Layer 5 of a small transformer language model trained on English Wikipedia (14 layers, counted from 0, width 64).
A neuron's activation on a vector x is SiLU(gate . x) times (in . x), where the dot is the dot product.

Input weights of the MLP neurons that the questions are about. A number n stands for (n - 500) times 0.0013.
n14 gate: 553,485,299,585,551,605,426,452,523,492,437,446,554,617,491,489,473,599,374,686,523,414,524,513,482,583,657,386,528,493,570,481,512,642,676,390,608,753,458,634,391,472,511,548,713,585,604,581,441,581,589,374,407,368,547,365,542,562,349,449,414,444,505,393
n39 gate: 643,387,377,485,568,596,413,311,352,476,478,447,492,702,426,467,516,675,523,405,194,339,722,443,645,365,523,387,848,654,648,462,445,501,585,669,613,376,434,558,492,472,550,576,459,623,394,511,487,463,565,609,572,467,482,514,611,564,406,514,560,513,424,513
n42 gate: 512,523,606,426,371,385,783,532,641,300,664,437,498,537,428,465,343,669,517,483,319,434,643,448,557,577,505,617,452,521,584,555,424,602,415,552,523,567,615,459,526,653,568,416,330,518,446,437,529,415,329,445,389,633,654,383,543,545,453,463,562,455,463,629
n46 gate: 546,367,407,136,397,457,416,570,870,150,623,427,324,586,588,672,619,539,643,423,397,762,317,505,418,613,669,377,418,540,559,485,611,522,447,412,569,438,198,395,529,344,534,412,509,474,343,527,690,552,531,522,619,495,605,333,521,434,298,483,570,523,522,245
n56 gate: 481,593,534,383,389,216,398,544,519,671,489,399,441,480,416,515,519,479,500,587,358,203,406,555,427,537,683,540,473,356,541,463,531,445,297,579,534,237,530,630,593,382,547,572,573,270,484,344,386,450,551,473,478,544,503,370,364,521,665,470,679,627,372,377
n69 gate: 450,206,467,437,542,435,514,478,654,603,459,524,329,741,612,482,457,557,597,458,545,689,335,549,260,421,389,680,575,618,521,559,621,377,517,656,533,565,214,465,667,648,406,763,544,508,644,414,629,581,407,403,718,554,577,424,439,437,452,754,452,457,218,653
n70 gate: 538,481,755,416,537,428,415,482,423,387,461,523,574,387,541,505,435,430,383,432,428,384,518,568,528,402,578,353,615,419,533,504,437,565,508,538,323,555,454,433,638,579,440,500,638,336,369,415,612,419,590,492,586,659,629,356,466,340,380,343,610,524,651,561
n76 gate: 438,551,514,468,293,582,456,629,642,463,495,493,403,532,431,477,459,643,511,619,417,568,604,550,544,646,369,451,471,317,452,552,475,427,524,548,554,394,470,495,401,429,452,437,393,481,492,605,736,559,590,455,468,479,394,342,624,467,522,371,490,563,628,511
n91 gate: 521,519,362,388,484,722,538,646,582,585,379,572,309,523,597,502,759,473,416,680,159,474,388,314,374,521,458,424,656,648,482,328,362,252,429,801,612,429,470,341,359,456,536,457,576,436,676,525,576,435,478,552,627,497,461,392,520,492,372,447,363,600,589,307
n108 gate: 233,367,360,552,486,387,344,443,493,533,582,671,665,499,571,498,543,509,388,617,565,547,593,501,411,463,504,483,599,481,591,458,372,431,657,522,433,256,376,606,657,559,358,562,517,550,361,664,550,566,455,583,450,566,246,515,321,597,588,586,565,653,714,540
n111 gate: 403,672,644,529,208,449,459,508,291,433,469,453,536,552,507,538,353,739,532,497,473,691,586,525,496,520,372,494,428,525,369,484,478,655,348,603,425,577,531,581,519,457,404,337,311,618,741,346,488,504,563,311,466,622,454,534,482,469,505,492,583,539,476,518
n112 gate: 593,637,555,383,382,491,458,550,407,467,356,656,475,495,630,628,447,628,460,613,454,451,581,635,600,498,541,349,467,401,515,567,423,481,469,573,445,345,328,556,550,505,401,299,671,615,457,608,553,622,667,359,546,392,341,425,479,423,315,464,333,492,330,454
n135 gate: 492,509,422,607,495,419,620,599,770,646,461,483,559,873,332,422,520,488,632,409,457,524,343,379,422,543,400,392,578,373,472,695,489,402,545,337,492,620,666,433,521,638,401,645,533,663,320,498,344,581,601,489,593,423,501,609,466,493,479,561,575,463,425,597
n166 gate: 445,482,395,500,517,346,351,418,493,600,381,408,283,655,595,352,462,656,360,469,357,568,492,379,631,628,480,527,590,811,575,500,242,397,372,475,312,573,571,419,240,222,348,685,725,450,436,382,344,404,529,494,567,446,499,577,458,753,533,446,462,435,532,272
n167 gate: 576,540,482,661,372,700,504,555,514,447,497,526,534,436,544,536,274,549,555,510,419,562,513,584,468,501,453,501,405,461,539,442,495,535,538,536,479,490,458,631,874,408,453,699,459,604,603,420,491,393,530,464,530,493,509,664,630,566,512,577,509,286,463,434
n171 gate: 684,391,814,433,746,436,287,434,623,633,498,445,268,419,465,571,336,376,513,358,431,468,462,476,521,408,151,385,599,579,177,243,664,295,220,484,426,500,299,587,519,446,462,598,389,494,461,369,260,607,491,576,530,398,489,521,369,202,516,678,622,484,504,642
n173 gate: 588,565,294,406,445,425,366,431,443,331,487,519,457,265,551,723,543,440,528,545,435,419,459,618,354,489,439,409,463,410,398,551,367,550,503,564,518,314,484,338,641,348,380,459,490,477,418,562,345,695,633,464,463,410,420,446,520,439,434,480,436,420,545,581
n185 gate: 533,540,606,435,409,723,411,526,394,803,551,398,584,458,505,514,569,512,451,344,475,401,329,632,516,487,546,565,496,487,562,617,533,511,485,522,283,703,334,312,414,437,615,468,637,606,514,388,396,609,623,326,653,462,418,743,379,527,483,680,493,370,547,496
n14 in: 474,431,380,437,502,485,583,450,306,627,392,174,549,366,519,470,576,337,501,548,411,512,544,368,497,444,303,618,636,545,498,416,579,584,511,351,555,565,383,531,608,408,517,502,531,508,577,341,253,654,271,508,631,295,493,314,503,382,407,366,500,373,275,512
n39 in: 509,509,622,462,610,350,559,417,530,388,346,358,530,516,480,496,316,665,477,547,370,756,512,500,456,580,385,583,655,577,579,516,321,465,664,417,293,584,511,479,491,538,522,207,731,322,478,473,305,480,547,536,468,501,554,541,393,611,541,570,518,516,577,577
n42 in: 459,712,653,363,327,459,621,561,694,482,451,422,537,402,519,563,380,528,635,558,639,347,596,395,471,572,532,683,511,565,487,524,399,457,493,463,487,527,460,317,448,606,540,487,439,580,539,443,528,402,502,594,581,636,491,462,652,652,418,755,537,396,399,585
n46 in: 643,452,610,301,531,392,449,548,435,350,722,434,499,560,586,421,619,460,509,647,666,475,469,723,422,459,736,358,423,494,619,416,496,542,582,497,434,507,320,474,365,709,195,530,414,475,631,502,817,556,331,424,802,331,537,440,473,456,415,413,365,457,615,416
n56 in: 491,218,598,553,523,538,495,610,555,486,604,571,500,634,663,525,620,474,637,392,562,656,559,407,459,418,332,486,565,621,437,594,287,321,689,514,535,355,573,504,373,597,428,577,345,423,560,272,578,652,418,645,335,475,521,478,633,297,430,458,602,420,516,389
n69 in: 509,525,607,625,541,516,555,550,267,629,424,505,356,370,470,591,548,337,719,497,642,429,533,175,566,559,632,770,602,467,382,495,625,565,491,353,540,665,573,592,610,581,582,277,452,778,509,588,525,573,474,649,380,546,608,452,589,621,384,400,500,427,368,373
n70 in: 627,541,476,437,498,634,732,516,231,718,473,440,766,298,664,557,453,453,436,588,402,495,475,329,419,399,405,551,437,628,560,492,523,526,549,574,433,376,327,329,459,487,414,434,577,453,616,486,571,324,496,687,457,665,498,740,529,562,506,356,593,557,508,433
n76 in: 544,548,639,636,677,513,563,360,511,492,414,544,602,336,500,572,572,556,488,587,445,499,463,529,452,402,544,414,492,497,574,585,512,463,338,446,511,607,520,385,589,711,623,451,345,242,439,625,456,338,620,554,403,489,660,484,366,418,553,490,547,647,497,675
n91 in: 663,511,455,546,846,672,361,497,563,351,551,659,543,562,560,614,622,570,542,622,543,569,584,467,493,607,386,546,646,497,451,439,473,347,403,530,650,285,375,458,546,404,552,493,501,706,581,481,426,542,311,479,577,386,293,480,352,96,250,542,398,570,567,381
n108 in: 273,462,519,650,426,378,636,394,470,584,656,694,585,601,559,441,463,520,543,540,567,533,736,719,444,406,469,521,327,515,553,501,644,372,276,530,532,428,395,594,453,282,478,643,508,479,499,567,353,401,455,549,517,442,559,381,470,533,551,414,413,517,451,516
n111 in: 380,317,501,372,566,531,366,570,682,473,566,559,443,427,600,671,358,442,320,598,509,517,493,500,585,479,466,599,346,410,574,401,574,430,557,456,226,523,425,363,444,256,366,497,609,571,562,356,736,631,519,547,578,387,467,363,586,368,611,347,395,405,700,363
n112 in: 550,575,414,396,459,506,290,531,351,373,546,432,481,333,570,560,524,626,372,610,443,469,384,586,587,524,463,284,413,472,497,356,305,360,489,627,456,509,972,513,476,504,599,430,396,296,658,315,299,490,269,611,397,472,597,427,429,385,624,641,459,631,422,360
n135 in: 450,490,486,584,364,660,528,420,470,403,503,451,420,602,582,564,732,559,562,606,517,225,594,484,504,532,720,588,368,682,475,496,533,311,642,621,629,260,508,604,361,390,615,511,639,299,437,561,400,544,720,530,247,407,532,314,446,567,341,375,430,573,387,280
n166 in: 420,778,563,528,522,424,121,526,432,624,462,820,519,394,521,290,383,662,452,504,395,369,267,427,489,530,484,680,560,592,473,326,287,328,516,664,482,317,616,532,429,402,748,483,211,517,553,523,617,419,490,587,608,619,529,442,467,386,534,448,333,431,577,470
n167 in: 485,457,676,551,438,598,579,429,355,310,505,383,429,490,508,579,416,395,615,629,444,618,434,442,486,455,252,570,500,399,729,669,520,359,506,423,645,432,416,565,511,566,459,477,670,733,399,522,378,296,398,662,525,449,556,663,350,489,563,653,470,634,410,407
n171 in: 532,636,484,377,283,428,348,589,704,567,356,251,649,487,406,493,371,679,333,517,207,356,504,533,416,653,510,636,537,545,761,483,330,295,647,638,258,504,586,579,592,620,575,341,513,649,686,523,587,624,525,417,465,589,584,541,307,704,520,434,624,615,514,510
n173 in: 365,504,539,518,547,603,450,494,482,626,363,497,554,318,428,623,467,581,403,569,639,632,705,653,468,698,684,299,271,614,662,739,668,545,553,320,528,385,389,391,667,525,318,520,246,323,582,387,393,515,395,479,552,734,549,583,527,530,550,681,597,512,390,830
n185 in: 477,421,604,650,468,574,475,429,410,215,588,723,406,670,498,569,469,574,762,629,457,670,617,503,549,457,444,548,699,566,388,677,429,626,528,474,357,475,525,255,443,501,447,407,377,573,387,695,471,611,677,547,573,518,568,627,359,383,444,582,452,680,547,441

Each question shows a token from some text and the vector x that enters the MLP there. A number n stands for (n - 500) times 0.0097.

"\"": 630,521,406,332,184,621,617,631,548,504,446,471,540,496,360,593,407,437,434,634,347,446,499,388,399,571,326,207,487,622,440,474,342,512,557,452,735,638,526,534,476,476,379,473,506,533,540,317,580,441,672,394,303,566,481,369,585,308,233,641,683,577,530,299
Which two neurons fire most, strongest first? n112, n42

"s": 528,649,407,668,453,364,618,608,436,741,533,507,632,399,541,580,501,533,561,403,604,302,771,614,388,531,297,523,414,439,643,510,490,476,724,594,564,612,528,418,545,488,472,454,381,773,466,448,339,464,611,582,327,423,522,507,523,432,208,716,694,437,514,442
Which neuron fires most, and how strongly? n42, at about 1.1

"ock": 329,630,421,262,393,355,516,414,380,559,502,463,715,571,352,840,533,585,512,589,643,498,532,552,646,616,443,259,581,613,692,678,408,497,629,516,573,666,463,294,418,579,722,514,630,568,566,422,384,529,523,664,529,525,536,420,321,580,451,701,573,492,430,693
Which neuron fires most, and how strongly? n39, at about 2

" for": 392,549,441,571,465,585,652,497,523,566,660,269,613,253,345,522,535,707,405,637,485,472,412,577,444,455,457,325,390,587,655,533,351,871,423,638,642,543,519,349,549,490,398,474,477,602,557,703,559,625,583,657,254,336,498,373,336,395,313,462,613,588,614,491
Which neuron fires most, and how strongly? n76, at about 1.9

"vel": 314,510,390,542,564,484,535,666,505,521,802,496,695,415,436,559,397,639,647,684,782,428,463,387,302,450,586,288,346,381,562,602,446,531,450,596,425,428,633,558,397,398,506,556,468,633,322,610,322,546,581,427,590,640,571,481,492,556,435,758,430,292,445,711
Which three neurons fire most, strongest first? n173, n108, n42

" brother": 436,615,660,444,373,498,591,713,498,633,677,597,538,504,501,630,340,348,466,516,603,342,411,488,544,535,567,434,436,412,523,587,187,398,581,447,569,533,660,390,373,531,469,697,595,553,442,409,491,531,881,708,320,516,434,296,544,403,434,539,679,581,435,545
Which two neurons fire most, strongest first? n135, n56

" h": 488,452,294,487,493,455,629,794,422,448,510,439,669,497,518,731,507,539,365,483,537,369,542,378,402,454,228,433,503,645,617,455,568,487,580,687,721,457,443,375,594,656,558,622,432,705,696,508,430,491,650,663,397,419,494,229,671,455,401,584,565,490,644,414
Which two neurons fire most, strongest first? n91, n14

"t": 217,353,476,390,368,340,526,584,383,668,834,423,584,624,440,567,573,544,480,357,489,451,724,480,387,677,557,539,500,490,614,605,325,430,436,474,522,470,446,382,524,380,591,307,297,707,574,452,451,744,636,556,603,493,454,311,532,446,673,636,575,512,491,712
The neuron with the highest activation: n108

" first": 587,495,380,355,561,383,511,685,460,666,627,485,569,387,537,611,375,389,513,603,409,409,519,396,417,623,363,266,370,588,599,411,268,402,593,597,503,635,583,308,552,502,482,559,382,833,469,375,451,572,721,542,505,362,629,558,607,308,313,500,548,486,534,512
The neuron with the highest activation: n171

"text": 267,533,456,364,474,509,497,562,406,695,583,540,526,410,518,594,570,474,598,639,501,255,499,461,388,443,494,409,356,598,739,392,335,407,478,510,577,592,525,457,498,528,517,432,448,816,369,549,223,423,631,526,440,526,362,176,640,559,429,705,602,692,558,624
The neuron with the highest activation: n108

"ity": 455,322,482,221,436,303,585,561,375,654,459,349,611,261,368,519,403,633,624,608,457,431,546,557,659,490,379,516,324,386,525,467,374,508,502,563,497,482,468,493,469,330,450,417,640,732,598,575,397,286,603,466,502,490,499,520,458,283,206,653,611,588,393,691
The neuron with the highest activation: n171

"year": 428,553,571,378,581,425,438,777,457,725,595,587,622,214,344,597,450,442,561,659,593,374,226,428,417,619,517,484,521,618,649,471,305,617,558,549,547,418,655,436,446,521,328,665,478,745,548,449,399,464,639,464,384,515,535,338,603,337,372,586,392,533,577,642
Which neuron fires most, and how strongly? n173, at about 1.6

" turn": 288,727,538,456,536,452,689,578,540,710,703,607,602,499,402,738,430,502,434,706,534,355,599,285,519,324,244,377,437,545,694,561,347,551,627,633,557,565,427,465,471,510,503,575,474,671,490,470,386,506,633,605,466,546,377,370,462,478,308,659,513,566,644,573
Which three neurons fire most, strongest first? n108, n42, n91

" near": 679,501,364,456,410,409,529,698,587,479,583,317,653,476,366,851,308,572,382,622,591,473,538,348,334,525,491,547,291,564,697,554,277,469,669,547,657,517,572,317,568,498,411,546,521,626,562,700,543,629,559,646,483,306,495,441,424,321,337,462,494,459,630,524
The neuron with the highest activation: n46

" of": 664,475,342,535,403,434,554,531,561,560,577,383,566,322,486,609,424,658,567,459,540,502,503,515,407,466,446,570,400,667,604,562,157,677,558,493,780,571,592,346,534,594,416,358,548,699,555,615,600,580,560,600,372,252,530,373,353,230,340,421,638,496,585,648
Which two neurons fire most, strongest first? n14, n42

"as": 469,639,494,465,273,402,376,275,546,608,370,370,438,522,355,586,330,621,352,512,529,370,524,427,376,697,382,516,678,675,720,568,349,598,643,382,849,587,599,668,463,617,429,429,671,503,446,493,365,497,299,565,481,585,525,473,464,665,535,735,657,468,559,434
The neuron with the highest activation: n39

"king": 509,558,413,415,377,321,587,577,571,585,746,430,674,600,499,574,443,417,556,622,576,484,486,528,541,610,525,350,224,421,619,433,212,598,591,376,605,600,421,353,404,446,468,456,492,744,608,709,545,493,784,528,441,432,475,444,442,457,213,577,517,508,527,572
The neuron with the highest activation: n46

" and": 347,529,615,548,319,625,666,688,548,569,693,501,685,327,391,474,552,636,490,423,468,553,549,437,527,327,491,354,360,333,536,674,246,632,452,578,668,544,435,509,593,421,386,293,448,687,496,597,568,460,521,627,528,316,488,499,392,284,323,318,614,647,401,553
The neuron with the highest activation: n76

"ian": 347,605,502,522,332,497,697,648,385,574,508,690,420,420,272,507,505,635,665,526,615,487,362,624,585,700,516,531,320,611,533,533,424,636,429,335,641,445,581,445,428,447,444,627,731,690,511,395,434,518,760,491,482,465,346,351,626,574,323,628,629,467,521,834
The neuron with the highest activation: n173

"co": 716,494,396,435,355,417,714,705,559,480,389,292,576,445,411,650,373,545,693,632,532,297,393,416,254,365,404,354,540,468,523,657,415,526,485,636,551,495,530,410,542,464,400,541,567,817,553,540,485,397,513,601,470,503,555,393,471,302,429,743,556,321,608,609
Which two neurons fire most, strongest first? n42, n167

"r": 497,637,499,453,424,404,498,523,479,531,766,469,727,686,516,620,400,662,370,171,532,439,557,336,543,650,497,536,438,372,600,667,346,546,503,551,736,420,622,625,400,609,686,592,468,501,578,475,626,666,583,545,274,483,611,220,451,359,455,463,698,358,512,601
Which three neurons fire most, strongest first? n56, n42, n135

"n": 238,445,645,406,558,425,390,695,382,546,649,337,840,310,508,422,515,583,553,428,656,520,446,310,434,652,474,511,528,380,422,602,324,460,567,499,691,498,461,533,543,634,497,501,430,651,617,544,703,346,565,698,576,414,649,386,387,523,492,836,613,503,445,506
Which two neurons fire most, strongest first? n69, n42

".": 731,561,464,540,330,494,568,664,425,455,534,503,506,337,607,556,450,659,349,492,520,361,565,319,429,517,424,450,536,463,591,425,190,621,655,537,719,539,456,301,487,415,537,421,473,575,497,386,522,643,743,607,516,230,460,228,476,243,368,595,361,446,607,412
Which three neurons fire most, strongest first? n91, n112, n14

"ed": 196,608,566,361,470,567,635,628,554,593,567,329,646,586,564,538,519,516,532,547,555,443,496,357,353,744,572,456,548,527,488,642,254,946,420,460,574,572,511,295,576,662,499,514,559,594,496,661,358,599,617,545,467,347,564,580,320,466,332,623,547,522,268,399
The neuron with the highest activation: n185

" Te": 409,573,351,469,246,534,525,673,433,502,467,620,147,333,568,433,185,474,747,570,588,470,371,542,371,528,608,499,364,311,476,460,385,328,633,507,502,474,489,467,720,667,461,575,430,555,563,541,189,505,604,603,265,617,539,430,656,507,409,638,623,393,596,481
Which two neurons fire most, strongest first? n173, n167

"old": 562,606,513,461,533,383,386,689,382,702,579,584,541,405,180,603,306,513,650,651,608,466,568,425,515,640,425,383,474,554,606,603,339,680,534,509,540,551,647,379,364,674,543,371,749,623,365,502,666,455,687,564,682,479,574,349,638,608,299,566,569,600,413,672
The neuron with the highest activation: n42

"ce": 509,535,532,524,570,354,520,594,474,570,322,405,483,353,490,721,346,520,731,478,519,239,418,564,326,472,574,498,555,701,467,574,378,383,452,401,625,315,550,447,425,590,409,477,434,772,637,446,424,376,573,644,670,602,576,388,605,386,344,695,653,438,673,643
Which two neurons fire most, strongest first? n173, n171

",": 419,516,616,491,368,664,640,616,582,553,522,513,670,358,461,512,426,852,280,460,507,507,502,585,384,441,387,438,416,350,562,554,205,651,456,576,511,638,436,284,564,437,545,441,481,664,549,590,495,499,605,587,549,259,434,280,386,345,350,567,599,685,465,527
Which two neurons fire most, strongest first? n76, n112

"or": 423,607,327,399,581,425,414,404,406,471,600,436,530,452,565,603,371,701,375,388,422,426,570,380,190,569,310,452,446,466,714,558,329,837,437,568,602,536,693,488,341,631,747,625,457,598,488,486,364,534,620,640,495,513,439,403,525,418,534,514,460,533,748,704
Which neuron fires most, and how strongly? n39, at about 1.2

" ex": 429,471,268,565,455,428,408,523,538,545,443,496,552,370,467,564,529,583,538,547,565,422,481,466,540,356,246,460,315,393,741,511,518,436,460,687,537,556,516,509,580,291,334,460,546,678,485,551,427,561,581,793,313,397,629,358,554,493,192,668,583,396,659,540
The neuron with the highest activation: n108

" To": 170,426,355,427,344,437,760,720,539,584,630,614,406,571,542,490,322,525,558,657,496,364,484,459,372,576,431,490,517,386,655,486,480,500,588,587,586,642,420,562,601,506,467,600,451,690,484,667,450,555,566,593,247,482,395,379,368,353,391,493,516,644,863,467
The neuron with the highest activation: n108

"ter": 648,569,399,609,644,378,467,605,409,638,545,348,501,335,638,545,270,668,691,305,603,300,577,521,464,427,425,539,415,480,672,658,412,554,546,664,526,543,673,489,388,539,415,424,506,644,450,615,121,512,730,531,536,498,454,350,700,416,303,560,526,440,521,568
Which two neurons fire most, strongest first? n39, n42

"ist": 216,589,493,217,638,455,469,557,404,529,533,477,834,450,425,446,369,717,814,590,608,339,439,409,456,544,545,572,332,320,519,644,314,670,503,499,452,592,673,364,357,336,533,479,618,472,535,533,436,534,665,403,548,511,604,516,417,515,244,672,637,538,490,627
Which two neurons fire most, strongest first? n185, n42

"ical": 404,476,439,288,533,444,578,447,548,707,671,431,686,318,443,403,487,600,539,471,437,576,361,317,651,533,621,542,367,199,542,581,374,754,510,396,671,605,458,711,395,768,564,275,661,674,342,542,547,523,492,480,305,458,551,337,498,415,287,572,544,454,456,587
The neuron with the highest activation: n14

"le": 256,702,303,482,416,455,417,379,399,587,366,360,427,392,442,733,271,575,616,417,503,305,325,310,250,619,462,467,588,737,575,660,473,437,542,554,660,517,510,396,315,731,600,414,503,650,688,459,326,392,441,491,616,496,604,426,487,509,561,652,484,547,634,483
The neuron with the highest activation: n166

" se": 514,534,459,535,488,437,545,549,493,578,561,360,396,298,503,604,393,542,555,648,403,323,421,397,396,362,488,592,349,531,501,630,502,486,674,431,659,494,562,342,575,401,703,569,704,669,500,543,293,586,737,680,423,653,621,274,640,462,405,562,529,370,789,337
The neuron with the highest activation: n14

"b": 480,577,603,221,539,211,561,313,399,629,496,278,706,558,480,551,382,740,448,357,598,542,512,469,405,418,629,437,624,488,706,686,568,455,633,538,857,336,324,386,520,646,600,414,476,598,458,505,522,401,524,550,555,506,599,416,436,471,460,668,399,500,468,634
The neuron with the highest activation: n39

"é": 476,662,483,282,339,491,355,385,465,424,338,576,368,308,580,502,496,593,865,253,703,336,467,489,476,578,605,501,522,428,553,800,508,570,573,362,644,430,736,445,605,666,397,475,541,520,407,509,355,545,467,547,509,754,579,441,562,461,666,630,567,590,483,565
Which two neurons fire most, strongest first? n173, n42

"er": 254,560,498,602,614,438,401,506,435,503,592,396,594,409,512,588,317,755,737,421,659,458,604,522,455,706,479,451,452,459,687,760,573,680,498,562,532,473,717,344,346,455,699,522,631,520,404,587,188,498,671,505,538,472,503,378,377,375,406,778,470,500,558,571
Which neuron fires most, and how strongly? n185, at about 4.3

" wh": 460,664,470,340,473,444,574,359,435,734,598,320,452,515,745,643,438,620,543,509,443,398,504,388,421,452,317,407,533,423,660,407,552,356,708,657,653,472,351,479,536,656,581,460,460,565,539,359,562,611,667,876,514,454,456,373,559,491,361,696,506,394,610,436
Which neuron fires most, and how strongly? n171, at about 1.6